Layer 2 of a small transformer language model trained on English Wikipedia (12 layers, counted from 0, width 64).
A neuron adds its activation times its output weights to the MLP's output. To switch it off is to set its activation to zero at one token and run the rest of the model.
A neuron's activation on a vector x is ReLU(weights . x + bias), where the dot is the dot product.

Input weights of the MLP neurons that the questions are about. A number n stands for (n - 128) times 0.0097.
n2 (bias -0.026): 127, 105, 141, 151, 190, 140, 78, 139, 117, 124, 141, 116, 134, 129, 126, 134, 142, 96, 128, 155, 89, 89, 112, 216, 144, 115, 82, 142, 154, 121, 142, 84, 119, 93, 98, 97, 111, 141, 118, 105, 141, 165, 167, 162, 111, 118, 100, 154, 82, 119, 131, 125, 171, 194, 109, 105, 127, 74, 116, 136, 160, 131, 122, 76
n20 (bias -0.026): 112, 138, 138, 139, 107, 124, 143, 151, 142, 187, 155, 111, 116, 165, 75, 131, 109, 89, 148, 98, 146, 103, 95, 125, 123, 107, 41, 127, 112, 124, 134, 109, 106, 175, 110, 144, 129, 133, 143, 142, 138, 140, 145, 85, 148, 137, 162, 162, 137, 131, 76, 163, 136, 99, 154, 31, 129, 60, 122, 136, 157, 117, 164, 118
n26 (bias -0.008): 127, 133, 151, 94, 150, 120, 120, 168, 152, 149, 151, 146, 161, 101, 67, 89, 79, 114, 136, 109, 139, 119, 152, 137, 97, 72, 155, 155, 115, 134, 149, 126, 160, 125, 136, 131, 104, 104, 94, 139, 129, 169, 125, 98, 71, 137, 124, 79, 114, 155, 119, 152, 60, 176, 142, 103, 138, 128, 96, 116, 174, 109, 145, 116
n29 (bias -0.083): 108, 146, 137, 147, 133, 135, 130, 101, 149, 137, 95, 94, 160, 196, 132, 216, 128, 186, 145, 90, 79, 36, 77, 99, 145, 140, 85, 146, 98, 171, 71, 111, 189, 140, 157, 149, 111, 146, 144, 125, 144, 136, 132, 118, 178, 119, 146, 112, 146, 183, 146, 110, 104, 172, 98, 115, 176, 90, 102, 66, 132, 85, 105, 135
n31 (bias -0.053): 77, 117, 215, 125, 92, 117, 135, 81, 127, 104, 82, 146, 121, 199, 200, 146, 140, 156, 108, 174, 122, 141, 127, 101, 116, 144, 134, 144, 138, 155, 129, 249, 100, 64, 114, 186, 121, 94, 144, 175, 93, 172, 72, 137, 84, 128, 154, 139, 141, 64, 125, 147, 141, 85, 132, 118, 150, 163, 118, 99, 142, 114, 143, 117
n44 (bias -0.027): 127, 129, 143, 108, 112, 149, 147, 173, 105, 155, 139, 121, 132, 159, 60, 118, 155, 170, 85, 120, 136, 139, 165, 96, 95, 125, 114, 108, 176, 83, 118, 138, 148, 107, 140, 143, 162, 154, 186, 150, 125, 99, 121, 166, 137, 110, 154, 116, 133, 115, 77, 112, 121, 122, 142, 138, 104, 91, 111, 158, 152, 161, 151, 183
n52 (bias -0.045): 93, 123, 152, 185, 36, 181, 129, 88, 51, 89, 146, 120, 109, 143, 110, 84, 106, 73, 151, 154, 127, 144, 162, 149, 175, 119, 126, 180, 151, 132, 168, 120, 131, 93, 42, 171, 105, 109, 59, 136, 116, 175, 158, 153, 114, 136, 131, 155, 92, 110, 131, 108, 116, 127, 147, 118, 102, 142, 103, 34, 142, 130, 128, 125
n56 (bias 0.011): 173, 128, 89, 116, 77, 112, 142, 110, 88, 88, 49, 101, 79, 117, 107, 144, 139, 129, 139, 52, 104, 151, 159, 110, 141, 142, 58, 149, 120, 158, 170, 82, 152, 131, 124, 173, 105, 134, 104, 160, 178, 241, 99, 93, 147, 80, 85, 92, 187, 148, 146, 141, 174, 112, 143, 151, 115, 145, 155, 118, 136, 168, 166, 129
n60 (bias 0.013): 159, 156, 121, 168, 145, 121, 124, 116, 89, 127, 116, 131, 171, 97, 149, 123, 132, 103, 178, 125, 138, 116, 99, 127, 148, 173, 60, 106, 124, 157, 136, 146, 59, 145, 140, 147, 109, 131, 129, 119, 130, 155, 102, 103, 140, 71, 134, 131, 146, 112, 101, 164, 132, 179, 112, 106, 172, 99, 150, 137, 137, 106, 110, 115
n69 (bias -0.028): 102, 109, 95, 183, 137, 123, 106, 122, 147, 106, 140, 121, 112, 75, 139, 138, 190, 111, 125, 131, 115, 156, 78, 172, 132, 162, 107, 161, 123, 110, 153, 138, 99, 127, 91, 141, 111, 99, 130, 139, 137, 126, 98, 159, 124, 162, 85, 166, 138, 58, 123, 133, 92, 155, 117, 137, 148, 89, 168, 115, 131, 118, 135, 96
n130 (bias -0.059): 101, 145, 190, 134, 93, 159, 101, 156, 58, 180, 159, 132, 144, 124, 180, 39, 155, 151, 159, 156, 164, 134, 166, 124, 94, 166, 124, 143, 145, 170, 103, 128, 116, 155, 131, 152, 133, 129, 135, 100, 115, 99, 162, 209, 99, 118, 121, 145, 242, 35, 149, 154, 79, 90, 72, 128, 122, 126, 64, 84, 69, 129, 65, 125
n134 (bias -0.066): 195, 125, 91, 143, 36, 118, 153, 152, 132, 133, 132, 111, 172, 161, 92, 168, 137, 100, 129, 175, 97, 89, 146, 151, 175, 152, 153, 110, 166, 70, 171, 117, 155, 44, 67, 198, 97, 92, 88, 120, 88, 111, 169, 139, 129, 88, 143, 110, 103, 111, 109, 120, 157, 148, 107, 35, 117, 152, 115, 108, 118, 115, 157, 132
n136 (bias -0.076): 161, 117, 88, 128, 86, 162, 116, 156, 137, 167, 165, 145, 115, 133, 130, 137, 131, 93, 136, 60, 138, 158, 100, 140, 174, 222, 164, 120, 165, 144, 153, 136, 105, 112, 159, 113, 113, 150, 159, 68, 121, 117, 132, 122, 85, 108, 117, 148, 133, 115, 140, 161, 111, 141, 93, 116, 128, 127, 160, 101, 130, 115, 63, 75
n163 (bias -0.077): 92, 117, 116, 120, 108, 131, 160, 129, 123, 148, 114, 93, 143, 144, 134, 101, 137, 110, 98, 190, 67, 169, 141, 131, 143, 120, 188, 131, 104, 145, 111, 135, 50, 139, 151, 152, 143, 124, 117, 176, 177, 102, 125, 100, 130, 112, 122, 126, 115, 148, 112, 151, 127, 160, 145, 72, 185, 146, 152, 151, 112, 132, 98, 138

Output weights of the MLP neurons that the questions are about. A number n stands for (n - 128) times 0.0054.
n2: 142, 130, 149, 108, 91, 84, 132, 125, 113, 127, 114, 108, 106, 148, 74, 153, 163, 133, 123, 129, 124, 124, 118, 87, 91, 102, 144, 96, 114, 149, 115, 124, 182, 189, 140, 87, 133, 125, 149, 144, 114, 157, 159, 109, 146, 132, 97, 116, 135, 129, 82, 121, 99, 169, 146, 134, 162, 111, 135, 135, 184, 122, 104, 123
n20: 148, 127, 115, 98, 204, 133, 164, 142, 91, 82, 84, 162, 172, 116, 150, 79, 109, 138, 146, 102, 89, 114, 111, 118, 120, 134, 136, 131, 100, 132, 126, 153, 158, 116, 130, 103, 82, 103, 148, 150, 166, 118, 108, 136, 158, 136, 96, 84, 126, 112, 163, 151, 110, 161, 83, 155, 79, 149, 192, 162, 101, 137, 99, 144
n26: 82, 126, 140, 151, 146, 106, 108, 128, 126, 112, 135, 154, 109, 175, 82, 132, 154, 136, 130, 155, 100, 104, 146, 123, 148, 117, 86, 130, 163, 128, 159, 118, 104, 154, 127, 96, 114, 137, 100, 134, 119, 155, 110, 97, 144, 158, 163, 89, 141, 78, 128, 155, 100, 149, 115, 133, 166, 126, 133, 151, 178, 137, 168, 160
n29: 100, 211, 126, 107, 93, 163, 145, 102, 124, 128, 146, 133, 118, 135, 138, 116, 127, 150, 67, 79, 150, 166, 67, 139, 158, 180, 159, 184, 105, 207, 138, 116, 32, 136, 118, 146, 181, 167, 197, 131, 77, 117, 109, 160, 125, 173, 202, 112, 144, 60, 116, 99, 117, 76, 109, 121, 121, 140, 178, 144, 111, 121, 155, 105
n31: 43, 169, 154, 112, 86, 141, 168, 174, 193, 131, 131, 71, 92, 99, 123, 154, 157, 151, 134, 137, 121, 117, 152, 136, 135, 161, 120, 209, 118, 100, 189, 104, 133, 133, 116, 146, 133, 84, 125, 180, 51, 157, 81, 142, 102, 82, 162, 113, 82, 195, 186, 156, 92, 116, 141, 184, 192, 141, 123, 60, 167, 60, 156, 201
n44: 138, 148, 144, 144, 170, 102, 127, 146, 124, 100, 98, 98, 100, 128, 169, 150, 99, 135, 158, 139, 139, 120, 151, 147, 144, 109, 167, 151, 68, 142, 106, 142, 147, 146, 143, 139, 144, 96, 87, 99, 135, 114, 141, 135, 120, 140, 122, 165, 134, 118, 76, 125, 159, 119, 134, 118, 207, 90, 185, 142, 124, 123, 48, 146
n52: 158, 145, 125, 115, 81, 129, 145, 116, 160, 135, 37, 114, 72, 163, 156, 119, 209, 135, 115, 107, 85, 136, 110, 151, 122, 187, 145, 130, 156, 161, 140, 181, 143, 137, 222, 113, 80, 129, 142, 152, 66, 177, 205, 136, 126, 99, 150, 99, 102, 135, 152, 112, 113, 89, 195, 165, 108, 138, 131, 104, 119, 248, 158, 107
n56: 169, 153, 125, 172, 111, 82, 131, 117, 107, 127, 190, 200, 82, 123, 126, 134, 138, 145, 162, 108, 114, 187, 123, 168, 111, 161, 175, 202, 119, 152, 84, 147, 57, 186, 118, 173, 123, 38, 132, 101, 96, 103, 124, 122, 154, 119, 121, 136, 115, 102, 77, 150, 105, 110, 132, 149, 125, 60, 125, 106, 92, 147, 70, 157
n60: 139, 125, 138, 120, 144, 152, 130, 136, 118, 117, 160, 140, 143, 116, 157, 72, 117, 105, 99, 109, 130, 132, 120, 131, 132, 115, 134, 193, 120, 158, 106, 126, 128, 142, 147, 138, 77, 132, 130, 129, 123, 128, 121, 118, 68, 108, 104, 123, 177, 120, 153, 112, 109, 129, 119, 150, 94, 136, 148, 129, 131, 145, 124, 141
n69: 164, 120, 133, 133, 101, 129, 143, 147, 126, 144, 95, 129, 121, 124, 202, 142, 124, 119, 83, 140, 131, 94, 128, 129, 147, 165, 144, 139, 80, 155, 100, 133, 132, 97, 139, 152, 130, 118, 142, 78, 129, 114, 135, 137, 161, 55, 122, 146, 106, 161, 105, 142, 157, 75, 153, 124, 132, 114, 114, 119, 105, 126, 117, 146
n130: 96, 97, 136, 109, 134, 150, 180, 162, 179, 114, 128, 119, 127, 152, 88, 152, 156, 137, 125, 193, 96, 146, 122, 158, 88, 117, 54, 26, 107, 183, 179, 131, 124, 107, 87, 129, 168, 94, 76, 189, 200, 93, 160, 126, 138, 196, 126, 156, 155, 58, 152, 128, 76, 89, 86, 129, 150, 112, 103, 127, 191, 162, 111, 124
n134: 135, 116, 103, 119, 132, 130, 186, 136, 146, 99, 82, 112, 117, 144, 197, 163, 141, 161, 105, 130, 133, 84, 93, 111, 112, 52, 89, 106, 89, 121, 127, 153, 60, 102, 95, 138, 108, 50, 40, 125, 121, 151, 142, 96, 139, 112, 77, 169, 107, 110, 150, 110, 111, 129, 106, 112, 165, 153, 124, 73, 127, 148, 153, 79
n136: 155, 123, 166, 127, 93, 88, 142, 130, 130, 107, 117, 151, 137, 113, 162, 126, 127, 105, 88, 161, 158, 148, 102, 165, 98, 121, 122, 152, 163, 118, 107, 71, 78, 161, 153, 115, 131, 163, 147, 143, 129, 131, 95, 121, 172, 61, 177, 133, 165, 117, 132, 128, 102, 124, 158, 128, 157, 139, 116, 126, 146, 128, 87, 157
n163: 112, 144, 132, 172, 99, 154, 84, 99, 119, 147, 181, 119, 171, 125, 124, 92, 110, 144, 119, 157, 139, 145, 122, 124, 126, 138, 171, 152, 173, 152, 95, 109, 73, 104, 152, 100, 99, 119, 147, 104, 144, 91, 153, 117, 122, 135, 113, 111, 76, 134, 110, 142, 131, 106, 84, 136, 75, 129, 140, 136, 109, 123, 122, 129

Each question names a token from some text and the token that comes next. It shows the vector x that enters the MLP there. A number n stands for (n - 128) times 0.028.

Then comes g, the gradient of the next token's log-probability with respect to the MLP's output, scaled to length 1. A neuron's effect is roughly proportional to its activation times (output weights . g). A number n stands for (n - 128) times 0.0041.

"R", then "."
x: 135, 152, 117, 124, 157, 103, 193, 69, 161, 137, 150, 115, 110, 96, 161, 87, 73, 145, 107, 165, 125, 131, 134, 101, 131, 127, 148, 86, 143, 124, 142, 116, 131, 149, 121, 136, 94, 186, 139, 145, 123, 161, 149, 155, 99, 107, 85, 154, 67, 145, 163, 110, 152, 100, 60, 184, 138, 91, 166, 168, 169, 94, 165, 115
g: 94, 100, 156, 90, 98, 112, 135, 130, 119, 156, 141, 126, 137, 151, 163, 114, 159, 81, 94, 149, 71, 89, 95, 134, 108, 100, 155, 144, 132, 80, 83, 104, 133, 143, 123, 135, 201, 135, 171, 110, 192, 150, 156, 130, 162, 187, 140, 88, 153, 188, 110, 115, 120, 130, 103, 156, 125, 57, 159, 121, 97, 131, 126, 144
Which neuron, switched off, lowers the next token's probability most? n2

"\n", then "\n"
x: 127, 147, 105, 137, 100, 125, 206, 82, 157, 138, 145, 151, 110, 132, 147, 100, 77, 142, 109, 212, 126, 108, 141, 107, 118, 95, 142, 87, 144, 115, 137, 118, 139, 147, 126, 150, 91, 172, 144, 138, 99, 153, 155, 119, 119, 118, 103, 186, 105, 135, 166, 154, 132, 95, 52, 150, 106, 93, 161, 151, 143, 78, 184, 135
g: 151, 166, 75, 152, 87, 101, 172, 180, 174, 86, 161, 120, 112, 74, 114, 150, 63, 148, 147, 162, 169, 103, 133, 129, 151, 156, 108, 122, 153, 174, 163, 136, 103, 138, 130, 169, 114, 75, 99, 123, 91, 111, 145, 171, 140, 139, 107, 128, 127, 138, 76, 144, 149, 109, 113, 124, 90, 147, 69, 112, 170, 111, 147, 94
Which neuron, switched off, lowers the next token's probability most? n134

" was", then " a"
x: 99, 146, 110, 139, 102, 115, 197, 69, 164, 152, 143, 149, 115, 115, 171, 93, 65, 145, 129, 177, 153, 140, 119, 109, 129, 113, 128, 92, 136, 127, 129, 117, 115, 164, 154, 155, 102, 178, 157, 135, 113, 125, 161, 137, 112, 97, 117, 183, 105, 114, 173, 131, 140, 124, 27, 151, 121, 93, 158, 151, 142, 95, 155, 121
g: 65, 179, 114, 122, 104, 165, 76, 183, 139, 147, 109, 163, 135, 133, 130, 111, 126, 145, 172, 156, 91, 192, 148, 107, 170, 96, 116, 134, 75, 156, 78, 115, 100, 140, 76, 100, 80, 115, 139, 121, 95, 102, 129, 109, 157, 97, 145, 182, 134, 165, 96, 142, 133, 146, 109, 160, 108, 187, 130, 135, 120, 110, 120, 161
Which neuron, switched off, lowers the next token's probability most? n31

" Roman", then " Catholic"
x: 134, 173, 88, 132, 149, 124, 213, 74, 184, 160, 135, 109, 145, 114, 135, 72, 58, 114, 142, 160, 127, 108, 112, 107, 127, 90, 126, 106, 147, 126, 120, 126, 122, 171, 161, 143, 88, 180, 141, 162, 122, 161, 160, 97, 103, 118, 103, 180, 93, 120, 168, 140, 104, 120, 49, 188, 132, 103, 151, 155, 157, 115, 147, 116
g: 107, 110, 136, 127, 80, 167, 132, 174, 94, 110, 112, 157, 154, 119, 108, 101, 155, 174, 110, 135, 201, 157, 128, 102, 173, 92, 108, 115, 116, 126, 112, 62, 96, 150, 153, 107, 142, 142, 98, 158, 59, 139, 131, 172, 133, 119, 139, 147, 114, 83, 84, 107, 122, 153, 113, 163, 142, 169, 136, 194, 152, 83, 90, 147
Which neuron, switched off, lowers the next token's probability most? n26

" service", then " activities"
x: 122, 134, 97, 128, 145, 114, 198, 93, 154, 157, 140, 140, 133, 80, 144, 75, 60, 141, 135, 179, 142, 127, 152, 101, 135, 143, 142, 100, 161, 115, 115, 125, 166, 176, 161, 152, 96, 176, 143, 122, 126, 147, 141, 103, 119, 102, 76, 189, 103, 130, 176, 138, 131, 104, 42, 142, 115, 90, 158, 125, 125, 107, 172, 117
g: 100, 131, 147, 138, 180, 128, 140, 96, 144, 115, 102, 125, 153, 160, 71, 135, 142, 67, 130, 111, 100, 81, 96, 128, 121, 144, 109, 142, 150, 122, 129, 122, 118, 104, 114, 127, 68, 169, 135, 198, 189, 157, 102, 132, 95, 202, 97, 158, 145, 155, 153, 105, 111, 107, 109, 137, 165, 141, 98, 180, 72, 168, 114, 110
Which two neurons, each switched off alone, lower its probability most, in order? n130, n60

" of", then " four"
x: 107, 130, 115, 143, 144, 148, 192, 71, 164, 143, 143, 122, 137, 120, 144, 97, 67, 127, 117, 184, 134, 133, 130, 95, 117, 108, 129, 74, 142, 119, 106, 100, 149, 160, 176, 144, 101, 184, 163, 145, 110, 152, 143, 134, 128, 116, 90, 178, 114, 141, 151, 146, 128, 107, 42, 160, 119, 94, 157, 167, 128, 68, 170, 150
g: 112, 115, 149, 106, 96, 114, 133, 88, 94, 129, 127, 114, 177, 140, 167, 163, 102, 97, 131, 99, 142, 96, 108, 122, 62, 95, 178, 149, 131, 110, 136, 127, 142, 129, 102, 177, 151, 138, 136, 146, 198, 137, 131, 96, 144, 125, 207, 74, 105, 124, 138, 119, 133, 100, 123, 121, 188, 92, 183, 99, 84, 173, 106, 163
Which neuron, switched off, lowers the next token's probability most? n29

" who", then " served"
x: 124, 148, 85, 113, 123, 109, 233, 60, 162, 135, 136, 147, 109, 110, 151, 90, 100, 148, 131, 192, 135, 160, 122, 119, 101, 123, 132, 98, 141, 127, 134, 95, 146, 171, 159, 165, 94, 181, 145, 135, 97, 137, 156, 121, 115, 105, 110, 194, 95, 123, 138, 132, 130, 123, 58, 137, 110, 89, 167, 145, 150, 107, 157, 114
g: 63, 97, 113, 107, 99, 112, 65, 150, 156, 194, 146, 134, 169, 179, 123, 123, 146, 148, 120, 154, 107, 184, 157, 137, 123, 95, 166, 159, 118, 126, 99, 79, 116, 131, 139, 123, 126, 127, 122, 118, 153, 158, 163, 117, 130, 113, 100, 112, 97, 130, 67, 118, 97, 102, 122, 214, 145, 113, 148, 127, 94, 195, 106, 124
Which neuron, switched off, lowers the next token's probability most? n163

" administrative", then " center"
x: 126, 140, 114, 138, 136, 140, 198, 88, 160, 173, 132, 127, 124, 107, 130, 100, 57, 129, 122, 183, 142, 140, 121, 92, 128, 115, 134, 84, 150, 117, 125, 115, 131, 207, 157, 165, 85, 183, 152, 136, 122, 154, 136, 77, 106, 109, 72, 176, 115, 120, 157, 129, 122, 111, 59, 166, 132, 99, 165, 144, 112, 127, 176, 107
g: 154, 132, 174, 143, 86, 112, 87, 162, 86, 167, 130, 92, 176, 142, 170, 120, 177, 105, 130, 81, 123, 145, 120, 78, 115, 157, 157, 156, 161, 64, 105, 110, 122, 123, 167, 148, 172, 150, 133, 65, 187, 131, 115, 114, 84, 92, 94, 93, 187, 105, 136, 124, 140, 111, 135, 129, 138, 100, 165, 94, 131, 137, 130, 122
Which neuron, switched off, raises the next token's probability most? n20

" |", then " \""
x: 125, 170, 111, 149, 135, 120, 203, 87, 159, 149, 145, 131, 115, 123, 145, 84, 74, 127, 121, 189, 130, 125, 151, 99, 125, 92, 132, 87, 145, 121, 111, 114, 136, 141, 148, 157, 102, 175, 178, 152, 125, 138, 155, 158, 119, 115, 90, 147, 96, 137, 154, 135, 123, 82, 58, 155, 93, 84, 148, 171, 146, 92, 176, 128
g: 137, 125, 134, 90, 123, 127, 145, 116, 60, 173, 169, 132, 157, 145, 165, 106, 150, 87, 150, 82, 65, 121, 97, 102, 136, 95, 142, 146, 153, 161, 83, 138, 181, 129, 122, 149, 161, 120, 89, 160, 97, 73, 174, 100, 121, 129, 134, 128, 82, 137, 166, 113, 141, 101, 107, 157, 150, 69, 193, 111, 129, 149, 160, 150
Which two neurons, each switched off alone, lower its probability most, in order? n44, n20

" roots", then " Z"
x: 124, 153, 108, 149, 152, 106, 187, 92, 156, 154, 140, 126, 124, 92, 158, 90, 86, 121, 128, 182, 131, 146, 117, 113, 118, 122, 152, 81, 155, 117, 124, 129, 145, 176, 156, 166, 94, 190, 142, 122, 116, 152, 146, 87, 110, 102, 93, 186, 107, 109, 174, 139, 136, 87, 42, 161, 114, 100, 152, 137, 151, 81, 175, 102
g: 107, 106, 135, 159, 127, 107, 125, 126, 177, 113, 146, 112, 159, 143, 148, 90, 163, 97, 82, 106, 129, 154, 154, 114, 90, 90, 155, 136, 146, 49, 104, 129, 90, 87, 115, 81, 158, 114, 171, 152, 198, 144, 147, 188, 123, 118, 124, 100, 104, 72, 114, 166, 142, 132, 136, 122, 139, 83, 189, 163, 131, 168, 114, 131
Which neuron, switched off, lowers the next token's probability most? n136

" video", then " was"
x: 129, 150, 104, 141, 160, 132, 212, 81, 138, 130, 132, 138, 111, 81, 150, 84, 75, 121, 127, 173, 112, 156, 148, 99, 119, 131, 185, 115, 164, 129, 132, 118, 158, 167, 177, 156, 89, 179, 133, 143, 119, 124, 147, 99, 108, 109, 81, 167, 97, 134, 168, 144, 114, 100, 34, 131, 133, 89, 148, 146, 144, 109, 152, 131
g: 120, 119, 83, 155, 116, 94, 131, 170, 123, 142, 170, 141, 96, 65, 175, 110, 130, 96, 144, 113, 98, 100, 196, 164, 79, 142, 79, 117, 121, 144, 171, 133, 104, 122, 111, 154, 150, 81, 134, 132, 115, 137, 129, 112, 145, 92, 162, 151, 125, 106, 195, 183, 119, 152, 153, 94, 139, 87, 162, 65, 127, 117, 129, 172
Which neuron, switched off, lowers the next token's probability most? n136

"M", then "E"
x: 143, 130, 111, 118, 146, 105, 185, 81, 166, 136, 146, 134, 98, 104, 138, 102, 72, 140, 125, 173, 110, 139, 132, 110, 115, 110, 144, 78, 146, 128, 125, 98, 166, 163, 118, 145, 94, 195, 136, 161, 122, 170, 145, 146, 109, 112, 79, 163, 73, 131, 156, 127, 169, 99, 58, 187, 135, 91, 155, 176, 143, 113, 168, 111
g: 166, 108, 72, 137, 77, 146, 171, 156, 132, 76, 130, 181, 112, 130, 80, 123, 102, 172, 165, 143, 170, 130, 174, 98, 113, 193, 141, 104, 126, 161, 140, 107, 112, 137, 108, 125, 100, 122, 112, 137, 81, 76, 100, 160, 157, 94, 139, 135, 78, 113, 151, 149, 142, 122, 160, 126, 59, 187, 118, 116, 150, 139, 131, 121
Which neuron, switched off, lowers the next token's probability most? n56

".", then "s"
x: 112, 144, 116, 142, 149, 108, 239, 83, 138, 127, 139, 133, 96, 123, 139, 91, 81, 138, 117, 177, 115, 135, 143, 112, 133, 114, 126, 85, 154, 118, 96, 119, 160, 117, 139, 168, 99, 194, 138, 138, 116, 150, 139, 144, 128, 85, 105, 182, 83, 115, 144, 121, 158, 84, 65, 166, 111, 97, 173, 158, 159, 95, 179, 136
g: 109, 154, 117, 97, 153, 138, 72, 151, 117, 95, 165, 205, 134, 115, 163, 73, 131, 133, 69, 93, 112, 108, 169, 147, 143, 136, 175, 105, 143, 151, 124, 134, 177, 90, 130, 72, 137, 171, 65, 167, 102, 144, 138, 135, 153, 113, 154, 111, 72, 135, 134, 118, 113, 92, 147, 121, 185, 100, 150, 138, 123, 154, 98, 122
Which neuron, switched off, lowers the next token's probability most? n44

" only", then " men"
x: 110, 164, 98, 128, 147, 124, 201, 78, 144, 140, 133, 138, 134, 121, 146, 90, 50, 153, 127, 176, 116, 149, 121, 130, 103, 121, 150, 90, 134, 128, 127, 101, 143, 177, 161, 163, 113, 187, 154, 135, 119, 142, 158, 129, 109, 83, 96, 173, 97, 140, 155, 119, 128, 107, 54, 159, 133, 95, 161, 141, 142, 84, 178, 96
g: 162, 144, 103, 154, 162, 142, 161, 101, 177, 113, 125, 122, 135, 103, 82, 106, 103, 123, 158, 167, 198, 129, 86, 123, 143, 132, 190, 110, 110, 144, 137, 132, 144, 121, 132, 77, 54, 127, 146, 145, 113, 145, 137, 110, 149, 141, 107, 139, 114, 71, 108, 134, 103, 120, 127, 190, 117, 177, 84, 178, 132, 119, 106, 53
Which neuron, switched off, lowers the next token's probability most? n163

" a", then " decade"
x: 123, 142, 126, 110, 126, 138, 200, 73, 182, 143, 115, 134, 119, 113, 147, 73, 55, 138, 119, 157, 139, 143, 123, 123, 141, 105, 148, 77, 156, 130, 121, 111, 127, 181, 146, 167, 89, 193, 142, 144, 112, 155, 155, 124, 123, 125, 116, 155, 113, 138, 141, 127, 147, 102, 46, 160, 114, 89, 160, 135, 153, 85, 159, 121
g: 136, 84, 150, 169, 145, 93, 78, 113, 106, 148, 111, 112, 144, 120, 91, 192, 104, 142, 105, 119, 113, 97, 137, 81, 153, 170, 179, 139, 144, 176, 105, 136, 168, 72, 140, 191, 103, 153, 100, 134, 125, 182, 154, 133, 185, 135, 125, 82, 106, 166, 142, 118, 92, 57, 130, 133, 140, 126, 95, 144, 121, 107, 129, 114
Which neuron, switched off, raises the next token's probability most? n20

".", then " |"
x: 113, 160, 99, 141, 141, 113, 231, 86, 153, 137, 169, 140, 121, 117, 142, 80, 88, 138, 116, 179, 120, 142, 151, 114, 125, 100, 125, 89, 150, 120, 105, 104, 156, 134, 141, 159, 111, 183, 139, 148, 102, 142, 158, 133, 123, 102, 102, 163, 86, 127, 150, 117, 144, 80, 56, 160, 108, 88, 163, 163, 147, 87, 181, 135
g: 146, 133, 127, 138, 104, 103, 91, 137, 52, 149, 184, 138, 158, 146, 164, 111, 136, 112, 164, 158, 73, 138, 101, 134, 105, 113, 149, 124, 110, 93, 99, 152, 110, 125, 155, 172, 152, 43, 153, 83, 147, 134, 142, 123, 131, 130, 107, 184, 141, 155, 118, 93, 74, 126, 162, 152, 140, 80, 166, 76, 154, 120, 134, 167
Which neuron, switched off, lowers the next token's probability most? n44

"а", then ";"
x: 115, 160, 112, 145, 170, 99, 192, 55, 188, 168, 150, 115, 119, 110, 152, 77, 89, 125, 126, 197, 105, 142, 127, 115, 125, 121, 154, 82, 141, 119, 137, 124, 117, 132, 143, 136, 99, 171, 153, 115, 105, 143, 153, 133, 99, 112, 58, 177, 109, 130, 175, 141, 117, 117, 75, 172, 137, 100, 153, 153, 159, 89, 160, 111
g: 103, 122, 68, 91, 102, 107, 98, 107, 161, 161, 175, 112, 144, 106, 154, 169, 135, 123, 110, 113, 115, 125, 93, 144, 93, 139, 167, 165, 135, 126, 111, 157, 132, 104, 155, 146, 137, 76, 146, 90, 166, 139, 179, 99, 143, 103, 162, 126, 93, 122, 128, 133, 152, 145, 183, 98, 123, 85, 134, 59, 81, 204, 158, 160
Which neuron, switched off, lowers the next token's probability most? n69

" a", then " candidate"
x: 117, 143, 116, 119, 119, 145, 198, 79, 168, 147, 130, 121, 121, 114, 144, 73, 57, 143, 114, 169, 139, 147, 123, 119, 136, 100, 149, 79, 158, 135, 125, 106, 111, 168, 139, 162, 95, 201, 150, 142, 128, 149, 153, 126, 115, 122, 115, 151, 119, 142, 141, 126, 149, 103, 40, 164, 116, 88, 161, 149, 145, 86, 161, 124
g: 198, 162, 119, 104, 163, 154, 115, 80, 152, 191, 136, 121, 141, 140, 166, 80, 127, 124, 82, 141, 65, 131, 88, 131, 104, 130, 114, 139, 105, 181, 134, 158, 147, 113, 106, 116, 154, 86, 112, 126, 179, 158, 120, 147, 113, 108, 111, 135, 93, 163, 161, 88, 66, 127, 160, 90, 130, 68, 146, 146, 108, 140, 128, 167
Which neuron, switched off, lowers the next token's probability most? n20

"all", then " work"
x: 115, 154, 102, 146, 167, 104, 205, 72, 175, 136, 136, 120, 125, 118, 150, 108, 56, 127, 137, 156, 122, 137, 111, 121, 133, 115, 136, 82, 140, 123, 115, 108, 146, 161, 154, 145, 85, 171, 159, 139, 117, 156, 129, 128, 102, 121, 82, 176, 82, 153, 187, 100, 148, 108, 53, 169, 143, 93, 166, 144, 150, 100, 181, 111
g: 55, 128, 112, 99, 121, 163, 194, 86, 104, 89, 160, 153, 191, 144, 146, 125, 150, 78, 108, 177, 117, 129, 152, 95, 144, 133, 146, 115, 144, 90, 103, 89, 144, 175, 155, 168, 126, 121, 166, 113, 94, 158, 150, 110, 171, 144, 172, 82, 144, 112, 129, 150, 97, 112, 113, 71, 83, 117, 136, 129, 120, 142, 96, 149
Which neuron, switched off, lowers the next token's probability most? n29

" in", then " 2020"
x: 117, 133, 101, 137, 133, 127, 184, 79, 166, 154, 135, 136, 123, 125, 152, 92, 69, 131, 141, 184, 124, 146, 139, 102, 137, 116, 143, 66, 151, 124, 116, 102, 159, 164, 161, 144, 95, 173, 148, 133, 102, 158, 143, 133, 125, 89, 113, 171, 120, 139, 164, 163, 115, 104, 44, 152, 112, 96, 156, 157, 132, 72, 181, 111
g: 132, 116, 142, 157, 96, 143, 116, 111, 91, 135, 124, 190, 154, 170, 96, 109, 115, 166, 124, 145, 156, 108, 139, 65, 137, 183, 105, 170, 81, 152, 172, 150, 155, 70, 140, 95, 139, 72, 63, 115, 128, 117, 92, 134, 140, 177, 101, 146, 171, 132, 138, 121, 143, 101, 129, 72, 96, 146, 87, 137, 145, 119, 170, 149
Which neuron, switched off, raises the next token's probability most? n136

" 1993", then ","
x: 117, 144, 86, 149, 116, 129, 190, 71, 152, 131, 133, 123, 109, 91, 153, 72, 65, 104, 130, 204, 130, 131, 158, 130, 156, 126, 153, 91, 135, 119, 114, 150, 150, 163, 153, 151, 97, 182, 134, 148, 117, 158, 140, 117, 110, 110, 101, 182, 65, 133, 161, 141, 108, 98, 65, 168, 135, 102, 155, 158, 168, 92, 156, 99
g: 142, 126, 123, 155, 112, 159, 127, 150, 132, 117, 108, 149, 100, 92, 94, 139, 116, 171, 168, 134, 158, 170, 149, 125, 150, 158, 117, 103, 156, 171, 192, 147, 126, 131, 132, 129, 63, 127, 120, 156, 49, 96, 85, 131, 128, 113, 114, 164, 137, 136, 117, 125, 129, 143, 149, 121, 92, 179, 7, 120, 134, 114, 109, 107
Which neuron, switched off, lowers the next token's probability most? n52